Layer 8 of a small transformer language model trained on English Wikipedia (11 layers, counted from 0, width 128). Numbers have three digits each and are written without spaces.
A neuron's activation on a vector x is GELU(weights . x + bias), where the dot is the dot product.

Input weights of the MLP neurons that the questions are about. A number n stands for (n - 500) times 0.002.
n4 (bias -0.050): 447578619458571333745339560230396821709368283454538307527417434683679418560604407551471644634348363504749393461469419486374538454496406594666347547386613473421534649504542496585655536476442592573454739542399323439588568665476284653552339212459467359568493441701544414362452434676565504578392521496470514293551347549534493277536580529514524623480511447392629503386623589691476718524490
n11 (bias -0.090): 192535550412582594404553461328317438538694566559359745538769456461541535488769313432514543492270568453399415302415683583677716547628566504464677472452453425549493500504275346252457492589519547616524679288512445496612606555374456472489512439682394523409539771242443576679668477441538563201515547249448154566436366430578373612468734421504712550247512173507369416610699457551519598549631
n24 (bias -0.134): 243221432481428583415535449302378486549352461557535620628546400610555399511729426304421554525608420658515514382585464558355549543464518620507384467561554594671510452571353380370650489780625493528641397266603686496630341286616357515496359500204466531591461686340671504765556461557600551442660457433592352546426518493285691445625528380528604422421390361316351630612725536572608630304431
n31 (bias -0.104): 478422444490466571404569553552558448500496441537299636233528319641382504597345679492659608210474667646512567638456433330489402800493651662492574485341560655449461757260441500365571320493403474511500522419405571550628410564288702542412519603682454761238556606754376358627500378380432677443448574430696430478469375593614300471519727697612297481568303530415363420594558425732631425368608
n48 (bias -0.094): 477286448381477511545584686299368308518305391526555592616560383582850481693370352621598399740432611474410639297541523714708544674662537537485467527471696755339450357500242374603586504636241489444568391791635481423591648569537373651611389452504206489458698364374344644508301519486482416633679451586568582343306489418475507410554533542547493444489456402633560472523558625557379614381300
n58 (bias -0.122): 659352478366407642669349451500507367540692415418485429547429737600607474504459296714579493581411390511304433670526641492672616169400361445458453432310459532385525782589416601515530443659565663485440470456515318489641549541467629462805395595606507287481264442542381540493573423297672635609665404535621354379611577375663463415572354658625755559298555693359504379380564724649417354486596
n67 (bias -0.097): 628547562404485518413507607308530358362530246288493593708736734536364485665522124655544409420325578595386611522381547223345564419434442504530593574542555504518580560413729396644493417336436522507518609460511420485551769622314593541379193392496414610552485436533560479577446734555648530662717314462458586543654374638563652301335608470563613333507284420507410667596563522427571412542634
n72 (bias -0.142): 615337676319537679738593336370541363654216489470496293361476439367429541589560525424473552611533428407439321408584430309295619329452720650549580489430600618558546606465627313563574599500589570368645441584693559496565351759533508408453358282685570173545507522605259652467417621395586511392276371696592599504424471393560764578325562511418475460691395482571603659474307314374413597465457
n75 (bias -0.170): 444630242550526295606338373585654400572642356377525376718547263341507302582658220580644522422545583466427381419548522639434608519330581254390569417627474575359436542358722718564563519525536330419276297537432429500686549534554720351562432413551528410560736591500500460515547434528593515582305422396695463301485657485550632316351613553693572474830469563652632562703543437437514605315514
n95 (bias -0.095): 632609605447597453681470586475496488621694612641511369334807548415489598586346412444745438605371488426540674399650473563423489422344469431456343302389242579451608412808408338307574612563583453512527275546464340384648417488557695797462697718343544644421380553472488466578550612467278516382531625512653284539380108469440206433328519425425602438664582761571504747445553476625466437702673
n135 (bias -0.217): 453562442546613485533592496450362310557686500507722648521364617580552305368396496481659569245431444474424375445406613733572436471504518283541478570503705426290396316326410452548613560545677529514471544507440416414534570526897276368521615249504431450392351350667674650471736449638250496684504394371521294692297349388667616343474593345415454485559635584437717575433486437354464474570542
n186 (bias -0.137): 379402457607594409597557551370312363637476566295573385360254443445586607319416577423671559605543384437419507398454527401473504520453290450416261647411429621485410544716508313318336629721553559500433633469360370436616639520538532532565373377358574595440570592596459458339788349711352536401232696374421620539690442410582333687351646583375435664646281911635683456417356362869343611500591
n191 (bias -0.146): 775431508566326423448362537485463520496542395459317623230298467387585377459488373667613435314545781394403577702384399188492543528565444436492680484446508473484519675407627426390674571264543399768516682544500159425492463665365595717401373456526458319492258484492399583634520376554296307770717379795705504186625484701647520364554373340426693536453718338330552504598422557675366590554277
n200 (bias -0.134): 482388677569580295482391365487423558592451338478418393728519605511702698555511468421608391464380474566654328609285580658428574777710522504567593622793453728245621478375340559430525328555757485306507323597485183485574419375489411616404643514573606398493713624485613664416614378435391555599565431455649507421537604421295658503657614364496560493497285623500547483397300416442560493395525
n242 (bias -0.096): 667618367220553492544306533669526358437445573565732302394621735540473402631293468555624451516365380602656184516400463517572599574406532573446628603643394638607349571428564653360679513531449577299463415544625357404666578715436537399372516336478305547351411520301601377635771544631653570566573244627484592484747211739605669333383520215484567492418685630457629758632771488675714529629319
n290 (bias -0.131): 433360451583388217535616504137338475480573437412583611581433384524328376599593652406698521549577658712340443577597584717410517496409517761525583414570528646668409558394476504383479363406561577503596458629550546460471500471586622482576525566451318551446615393339591545521472545483514411507483237584675729402569375266523510712565742486537517580490441721617246510393456334651716454399493
n298 (bias -0.118): 555541377569421580606383358579392455553175404507345615427591582616513576441584591639376428486565644372536533483520459636377466403576439681704581688412410537517369532443402640583421433559447359585372538323461341447401771605463293496652413351379445423454418325391653601531581531490350388441452466493931633555617493438710459372408554360497490534576340669661538394573716559562433730470434
n308 (bias -0.091): 735573500522479345590622394435577409480547650465648610392318185521440638511536586583672427528240514391311400423431461461604776588525379538439476415550581480452330558522397464712395608263646577469380524587529402461578514578534614583462496507682484309507632425190631706595462517513588475458233500423510593559338655239671538443428421486456626538342345549584465660525310486651517337547716
n332 (bias -0.131): 488573355452512549275401467369234735468605645170436475516470466468504561537558644399639528302341512390403311484572406574420441786187585367658508512488471291361554546682305459594488412477539524536692500609517455429613102620408500483615578508578290464314629369504719619679683797239406854533242419631566412577529608561488528648446732640225516540570380585566323553537363738419476668430375
n353 (bias -0.087): 583545410538503755448561542433599479426284531406602437550493640514577269448454497593641632576382408395612500386592347387277669615677720421362387327358611369554672461605418585546355453397719368452510507552582472475594511369466365650439521363345696493532403401535615459510544497395547753426280549243324517552657384655530376477593575486359406683470672340507469740395668500448558402553279
n362 (bias -0.144): 418541615311287691337399530390301220529481277616540500482397477262443496571443672504728351615351492699132461459482302685570515395433585518675441504355463691413678427376489545556582412632446437408530452430531451511583383557562622304624621368643560322644333496530508325392591493518374723572496466477343758663569592519589459643558353746424529544496646653550666573258655583347380451303482
n370 (bias -0.097): 477444594510421356530449314608365293639504485402707565500520469609699329530458563543479440616251677602786579538455500351425342322767239534438493546418530617357432481559348557485534364442445410478599658440685700411384458381341315570389351433568248500343631644738348633149581828383518588572440210461421522440411292459543530550605511485595522515493715617392758384454602515538360561533635
n380 (bias -0.091): 362338354500548480316385404161471377523426264548352596565630582362804548718206655300383405642571706564512346287406401801367407496362375574484574645417480699554455622541387323704536622617603389582675583418788579569570464355682609635353380617605459746351354349411418620524512516672324476388571433331303555307431586461621398572394500476496569649530274484474370537560362568504257604603366
n388 (bias -0.114): 324470329347537620382188504421383354623562556286570534688373554336539315628584577515542511679680550635481397552319346610666453414635326655691389257379433438547493861418577625549478639343370474622361552552607410561524383420423557473573651478786377609572474584454674419522632511440504186666589444442575337630369537522632385736473441648402663463733480519471348392545486583496617610457752
n398 (bias -0.150): 579351582515624687533456734462393541572607640616695597764504436471619358384424545252577694405521327683526421578239766597607770492483570701399488676539898692492524551440390416483735598583380434557521302402415463335777563458394682675609559378465473476226265326597401532429260504602452546559364392397397520303423541261401504401504410475500572237409181579457841562466608567587508726246660
n401 (bias -0.136): 581442654700686496707583777357372581643568438329644610429574560377385582216445451388633454519519796438440570477641422390423719465403504412492649535412453436496308576605534276441392548470609426496477334604785484448601586292671611620546398344200664534334234568354452561453641489471388433645396554395300519596460489504493696352293340673653387612530291357533465471645507664558338802667735
n407 (bias -0.054): 584314416410474566580390463605658617504439576573468723595356625758640234522281579470585555515617466401382465453532570396464496533500728388563583374462507447443497556530220474655526383608620515496386194286556412564677603455561612277600363741558720511694500482530432579188590590583436463652583489637472478573809201424598522357459349608401667395412423562503417568526274644284518574444500
n414 (bias -0.095): 539608439420527527519167508543443461511424228357553426712328456604208484562300349608611619293512638639324478565546562531469436535562431607406519410416481702451404330596417551527415492412713392702461600466571743031554523304455535659443742337688591549465665424551640496527708660500608418243783535568456595511377443527448443581242508441325575408688370226467462680590444500477662360555515
n435 (bias -0.090): 300368328582455432414215318417351568241492489568404485631468387500507481689492500656685620504591512602394418669682579867422636545741444500784689267561379434394320802383585508553346488403449504425470455422488232357619523408386500675408534511620642317400609659684613504436326407408384508538623398578511504418492500182324410432415500634296562403421436572647403402489391549553518671428602
n449 (bias -0.114): 515329581422556302647608740479431414370245593436569334352413673585457376691602522542317374641392637448202729455592407674611467466414743592603460398341485626297422691415412417545452538393511481607519567367584720557597602731398557446584485504611482424610589573640465551452518408735464368361456589419514327500542361552393419407286386338288370404603516671365655733587583774571500590336715
n499 (bias -0.105): 570393743521500574646539514556346637390559440308415711678717296517564500661292615735472503650443599500462525624526416497324562752396417407691589612338460370500385655413447320534627390478425339477567500420716483418320395554359418441425483451571412425435483530507552608614408629396439358436503473322647440576428658553458497423435497598432383550253323507589437503297487557336320480397410
n503 (bias -0.172): 706277258449500467592315639672485476417349564329687512606323697629558271472755496646785383484605632439664458423528731414492421447338532512587400553504589669350461542643615623569500575724394500468635520444467541388353545401679674379651332611603451646644162508607697496188508300531371377545247642791403484327387460375465709341442158553504421411562641508508673579639363516224555512352609

Each question shows a token from some text and the vector x that enters the MLP there. A number n stands for (n - 500) times 0.018.

"9": 277609608522511501538575568457542471396468498558477447347401414487516596432501440512344501515563532482489660458454479417588503458435549412507544391422455494617612485492495453426461557500565516418510478713542572575371541504483397593430554520493558605436563392404471481626449441575605388496408432601616478573371539514369447546573540519451441475441592541559456499544553524523521560644462
Which neuron fires most, and how strongly? n95, at about 3.3

" year": 444522617607470433571508512560655448522509409454544465429571440568420509575617399524469518409446506470553525512529475442468353468547474542621511518417581438462489466409431502440574356499501538455498521499484500517380582614420365576531478535527636541460474468516543472504469577634665430434386494526408522462410465534562468560493464544531549457452495375574475455474460599453516449769455
The three highest activations, in order: n4, n67, n370

"fter": 583479578486535507539538500532545393438545542559507500506562427534515549481585482553503569414520562512435455506377525444563448426497453553548492489496538470505476464475526616436450387519492597526502461562505523526442529513424505456497387594430653522357446432512496435490437520676658420452498533513477481471454483570510462515462504598547539431426510298544481465519493546347389469803422
The neuron with the highest activation: n67

"win": 422570507579510396542646522558535547451590530552505330477474514477420494505442593460380491399467479398402591474430461584528432539555549481470485447483555554517585556574466512551555479537431552468606553571516467525464500415517516568475524449460535477429521432512412515416421536647624462467498450477519520415524643562540409531479444587445577436350570429611433504411436482369554524772386
The three highest activations, in order: n380, n353, n308

" Office": 552610537650593479504642487594443521434501382416467460440516431433373568498610453444310598437505492546489645401482472501519478540514493483515538456430425517624527564455513516459527572446453509458462434539480476443472522542345401598573439554468738476513504421410554497485440548584588397478576401554519521484556573520518448535620466502542555360430621421580466378487457520561502503691372
Which neuron fires most, and how strongly? n191, at about 6.5

" is": 445503395601522466501469494512514467519471499506539419374517524454488448511505409477446478470578532572436631484481449537562549590496446494548471445602551496462537459475547673550493528463507519309471395447510575534450537561478505506604531483536595479421501411491493496469366438553661465471576454479535460499523550444525499566558516531506500324463484397537552459527403516535535435810414
The neuron with the highest activation: n75

"2": 350462466588568329490633556550531526504503495517506438600451466492452509472530490509441551405518443442373496529441474552542493523450523492549398436583480504601574402503487580499541331543512541525546516489541537318522512608475421526616492552492536543534470382412449448497384564563669545552457520436505566484460620618401495591439412572487467497437554399443460419530326603523514588723412
Which neuron fires most, and how strongly? n332, at about 3.2

",": 464494518565494514457563467614612430432532439483493475545565534461523518453539511494438497451533548594458549549471486455551519443524444546487471432559577475499577519494459494414485473499540576460546441591509419468439505448421510525629422479483524543513479406554404431533454430556607403502473378452419511437497513475515450540512500545512536451475495440511483439539511517437478507894519
The three highest activations, in order: n67, n58, n401

"ib": 403523523630513569535520477493668472378471538510542608424435596556515555344420488460382434527527553425478556473513391411555484580513528551593568556461519548498481450477439610486545591572483553410556576507452458549384463481546459388543538585440522624571446411380567419402537441857623502450444458490508536530514422446380491527525549542348546444455493402566469438521343533395465566644448
The neuron with the highest activation: n407

" its": 492458544608524551561515526481503485447473519423530445465412379443416458533486563435472545393510492547471529488416426459528399563418686504442505376511426451479460512516557511549493529524550481499569476564468509475472549560463497373585523511502548488565459463505554325518487501499637489555453483520479469438499534580492504517539518500509540327470540406515575440543508501535463574851500
The neuron with the highest activation: n191

" Lim": 498452576539563511549549478681660464392516427370529473361499490476363404521558568486377498548517512531542596476428499550547578537575567532534578429533519387607498444522492530481482459510483499495415505553413417625490482494533426635610616518521668549488524385510477508491542406660553512455460461521415558448563648443336558540542541436558552355279465441417449394395420629445472486559411
Which neuron fires most, and how strongly? n200, at about 2.3

" ==": 359552510571529558497584614529590359401433429437493504469602475472450545510502481429473540510474390562462514521386581570488374552525648609495511430683637574545506498510490412540529403530359590512568391546506512427470491555408444540502395465453629561408402494480477386529372547590467506494502462514478519472513523398457576582535559578476516422347466580561505411486483515488487565708500
The three highest activations, in order: n398, n48, n67

"ing": 471461561621532549507586479604435505276481531444447536441429431454464553259543633580331582411553484526451567537477486458519518521464527491463414543620445550607551551492551575447429611538559429496534450586434424552367484532494387420504432556564682468474424430460489372459513499634656553496464519506505514499506602546515439554490457517544519506525591570564524393430461513493462372669355
The neuron with the highest activation: n186

" ": 278454589592532337519618508620647458470412378506552560378542410439485509482544493506517504501474440527433676517422465506478431548509607466495461491557630480526577459532457506532452483514478523404512471581454545438529548464473419624706373505628567513563498350452531461595459527452601493497446522611410447438411605526459522533500472484523486465466632416471356454490453566522401480639488
The three highest activations, in order: n48, n308, n353

"s": 429565447690470543550532444534599455581470490454492409428485356501512470487452548613335560433518557553469632463448483503525417498528487507554499502495523473593584504432506580561558416514518531467562465509529423494591454545361521411616481522502397466448478481463479321491428488557517484444552468510560485453570532499521522482545524486508503379474575431556536494499421607416514478807374
Which neuron fires most, and how strongly? n191, at about 4.8

"ropical": 389432470513505495573501502485439549377562506499486430427519513483384571540464593559379592431551539552531429500489449426617518472541637541558537447582445505497493537445478430482456618544471454484542371600541500602367505588423563417578540459429587590557489377388457389460514463658581519479482377566406552466493542531486421556526472516489483487350533455586375417500555534562440575781438
The three highest activations, in order: n242, n401, n290

"aily": 447613443616594500562574479607452500486486428440452573453578571508449481435446470394264669452457544470510480503329437504491381484516598427559520412553449472505400419558533490435533553490500495529500420587551580559416447526503416492488589535528691567560470367456588373547518517658497510516445488578461509576486446510458384557584390472510488531526652520483487411483496486503431576731447
The neuron with the highest activation: n135

" The": 554468516447512517511579415498530487378445529435584411505540425468504549437565599472445548451484522524478531549461526428536412492411605494516460479629411467494566537444504572405548597501503509442491506561495491512437561471515456392593588572521549459537572439472437374477452528528610550510491458503504517522489497515530428523455529485493466415422463402460548479390561464466523445877484
The two highest activations, in order: n242, n72

" newspaper": 496550480560542526588541472515479546532408444482450453445568470395387518508548369459384613468526495578498415463482434521567319452552588598591533429530491550504447510569519498527608525443499524381455453563490494428435562657350433574595482465468569484481517384511553547499495459604502510525577512629406481490475495512395464515591439488517589367498543431560513363465476537500487601767390
The neuron with the highest activation: n4

" sk": 359478592646555627527577402509759494448445502542525530374553458421487534569496538448462520601472575514373592506487444573493404540431448560376480417645547435467453527519465446532514560665376391458516465632418456523498495608548511489566607434483543586505463393504499434539478505706598541452427523430506514534514572478370364447526488535480574362471583465471465391355454502490475425632464
The neuron with the highest activation: n95

" the": 438479513661544534469496463462557443525492520454582508513437446483555521538441517410522506412501484509457579500508462563522408540478672493535460422521486397544559519499508575507518551420486545440498540503500485510487509416526518519517569525561543476457525458522432408480471443532502532482455483460408461514484540477404515524441530465512526366458597467477591359453525520507451572900464
Which neuron fires most, and how strongly? n135, at about 3.3

"1": 395478563593515527564548581554594445415498384607538533403444318415484555446523475559472485538429439478570585560502405451579414484472593398610457321556477459604571498641557560456629468526453563507536505533521470459535488411398454496550564531593626589479445367417491508499445536533562452483502530621593383448442446444445479603515413467556478402457656430523527640491436551461324446641447
The neuron with the highest activation: n95

"ations": 344529558658587520552539464527415522344444456383507595472437393591455483516468489493335463476563503553464686444471446547516517477543586546506450437564627523601438420582427544496550517527411574398497462601521486463484576589436494506558476503455540446431589391312553392455402534598504433487509505478529486613582547405475469422493501598479461520521530522526539382556520548477577469720410
The neuron with the highest activation: n48

" with": 427565471553532467521535437587529441514472543494517485432536442446465424482526452439470494383550538530548522434497482521513431541574504497505501474551458463515594528455451535510490421475474504451462442486503525506528422483473482557554543520421483464532517505510508454466514480616577486472503545498458434468558460558484494424531480505603481439452525493534508454498480524461456517940494
The two highest activations, in order: n95, n242

" as": 465567445535533546482549483598531455487513475492520451485481443508461408487522539457492474382519583567575506517495500579527576556422480511500534413552532358469607434451512520464545437531485525401501457513498564457549521557432443514574422546523647414488572460554394401545420399611597374469401526556443426424508585541410398538582498503616520393420515456595478488500546492460478488826478
The neuron with the highest activation: n75

"co": 422500501729546483503549450592506502355553552508518490494617548418569560525611546422316505414452563504519544502315514524560440437617506406504554435540405547609562497507555484402406438449374524495406496613459444494393495522424557572435528483450710519457600449451491437537572346738507528429603580446440477404522644481468451576560522533415528520414613427569547435523444539601461441559355
The neuron with the highest activation: n11

" and": 428538512576544584507507491583499398433500422515560461497531491536412458450562422381570498474535491527579588519514514465551429487532359497465441388552588493515504488502524511409536446423541568406513427548500470541513474514540492473611464551532590546481537418534477427544395457555613579517475532523391460448490508533541537469500508484579584463439525410474436399487461476498445403860501
The neuron with the highest activation: n58

"ut": 443539545619441401546503533547544492324529624495566543544490654428357516396441528508439609418589574531533659508530499477601451514467518395602470447579476490541505487503506507476506560449408460496522553427468440497522490571431384621555473521492640532475614418396434441558392510715460404346552561477359475419483601528330423536495530583445495474529587245672487471572519472459489558544455
The three highest activations, in order: n414, n435, n11

"0": 374438605685518480505674556407578486451509425561562439423654375495561463459572402543392536368466445450526641557446526432591486512475466471445540464571505496627523442524451556357573479554412518482552497529546521432458451505457470539539528479564512524494483435307680473577460520614600447497543457539401488506324493431526608559608500470570526454466625588403477441438394592429388496631430
The three highest activations, in order: n24, n11, n48

"7": 398481657633513541544615553553576466441500411592525600487416381434486560435474522556433462520457454510477577608499430417545391472507601445623501368519480451522562489637544504492629441547427513448532491572553467466473492450344474532562560512620572552458465359395458494534450453496588489508518485636622356418410510436514417546537500489575471377432654443517453577502383493478340609653417
Which neuron fires most, and how strongly? n191, at about 6.9

" to": 403576509497521533548500513583541390443468511434554521469540412482425429529490515455425514444456488554504493436372479471533538496531440481571491465562499468585514470621536427519427512457488441449444477453545535511548476499488495471547440534396503504581475427474524445504509563571638521507534555466405465430533516491502549557543506515601504430488540469573548420544390589480370460882466
Which neuron fires most, and how strongly? n401, at about 3.6

"ag": 375510489662494564535560563487613504333387500427511510456482605542474517396442459522503512404562555533393683402406465518577483552542513528571586424538541504528625553546407474476507548486474601492545512370365494473509431523504475392532502528510499547510585307506506527401451460678496553440419521532503625451520482522236507554498634588564629444350576364519417425511419528518530532532462
The neuron with the highest activation: n407

"osite": 476485489630492530508453536480537545357474481475541519401434505428381582395511593502391517452503548493591601589498504501563382506587613546509436494627474543619524565412526540513413448599431404593489416596444555473445491529379406427602474517530627433470519336492443508468507501553507401537512471522558432526422559542459520433582472498473510522454587440568448502454401546447449469777446
The neuron with the highest activation: n191

" it": 551426555408624537524565424488604409495456469498547378369381439517397525462519428458413530505447558587529528474393481523536442449460461573582329356658572488620487543581531580478508400531424571375557530542476492498455684542428486538527500616517520559476502380500488464508506455534577548526570490516425536514480475482425441511486485427524598396501558433582555441476637591459504354710382
The two highest activations, in order: n242, n67

"outheast": 432523501467512616540562539456547477492540463487444287443502510396459568457571559581369529525500516542500564519464449555645462452499607511597488366596489462585588570495570492455444509564454455490510351510474505528448587595398449454598459505512703387432442428399303437465399467720504528539505391556407486430477582554553530522485389539542545453464590434564388435551495546510506551711469
The three highest activations, in order: n72, n58, n362

" COVID": 295494491481499494568478479454583428398453478446586464436537527526387520493486543499439571441553540415501566579440431434520460468542624510612527518525512481548422461393492546491492433505469540408535544594517563463341540527502360583482517449453708451538530485407566402554481520553546444555374493503563559457388501473543462598503392577515499494451586492536481452527505530544401534801501
The two highest activations, in order: n298, n401

" establishment": 482533500554569482487523493501527459415476478437488504483560392612447609395577462466335489440578637537495606514527493490494381446550626583492577467430506510612431571507515539513479529508418414404509505541503532495461499601297411553645385527537676465446573339477521529468449483646514374488501469529510548548416536466444408531570450542513477418488620484576420388488471537471508518729415
Which neuron fires most, and how strongly? n298, at about 6.1

".": 471510485558547533504469493823567463468497477532567467451539459521455482486509496336393537494484409530549496549408550497511484540551478511522496491590637487491526489430448460485651488463533595492429477513447509396529507452456459538540402463462468483494517490530471394474463526616591542452486470536342487469472529376491510508511502483510542499402471535514493405504500529522452483755532
Which neuron fires most, and how strongly? n398, at about 8.6

" restaur": 411414513490565495594553574542627526426386464470546476474500535467442510500561620483492551532497592606347584426554440593486386524458557550490587416563449424481446536485447463588557524508495461355449464495568513474416457531482427421564653478495551604383521408495455470575456504829585516543447518474477558484537554454399496555490450540522495357479547427525522440392423549371486464721422
The two highest activations, in order: n449, n380

"==": 395566544584491488503526559627520462505469501444614477507488453486404503531523502401298504473486372513471478563358527567514385554451639543486582456695634539502482499424520583536523501544498497488529346453519528482398498457330522535538436527483514542577439399463434367529464506616679527504497455506430460506559484442428514617502552498549403359394473511558505480434521492553533571703520
Which neuron fires most, and how strongly? n398, at about 7.8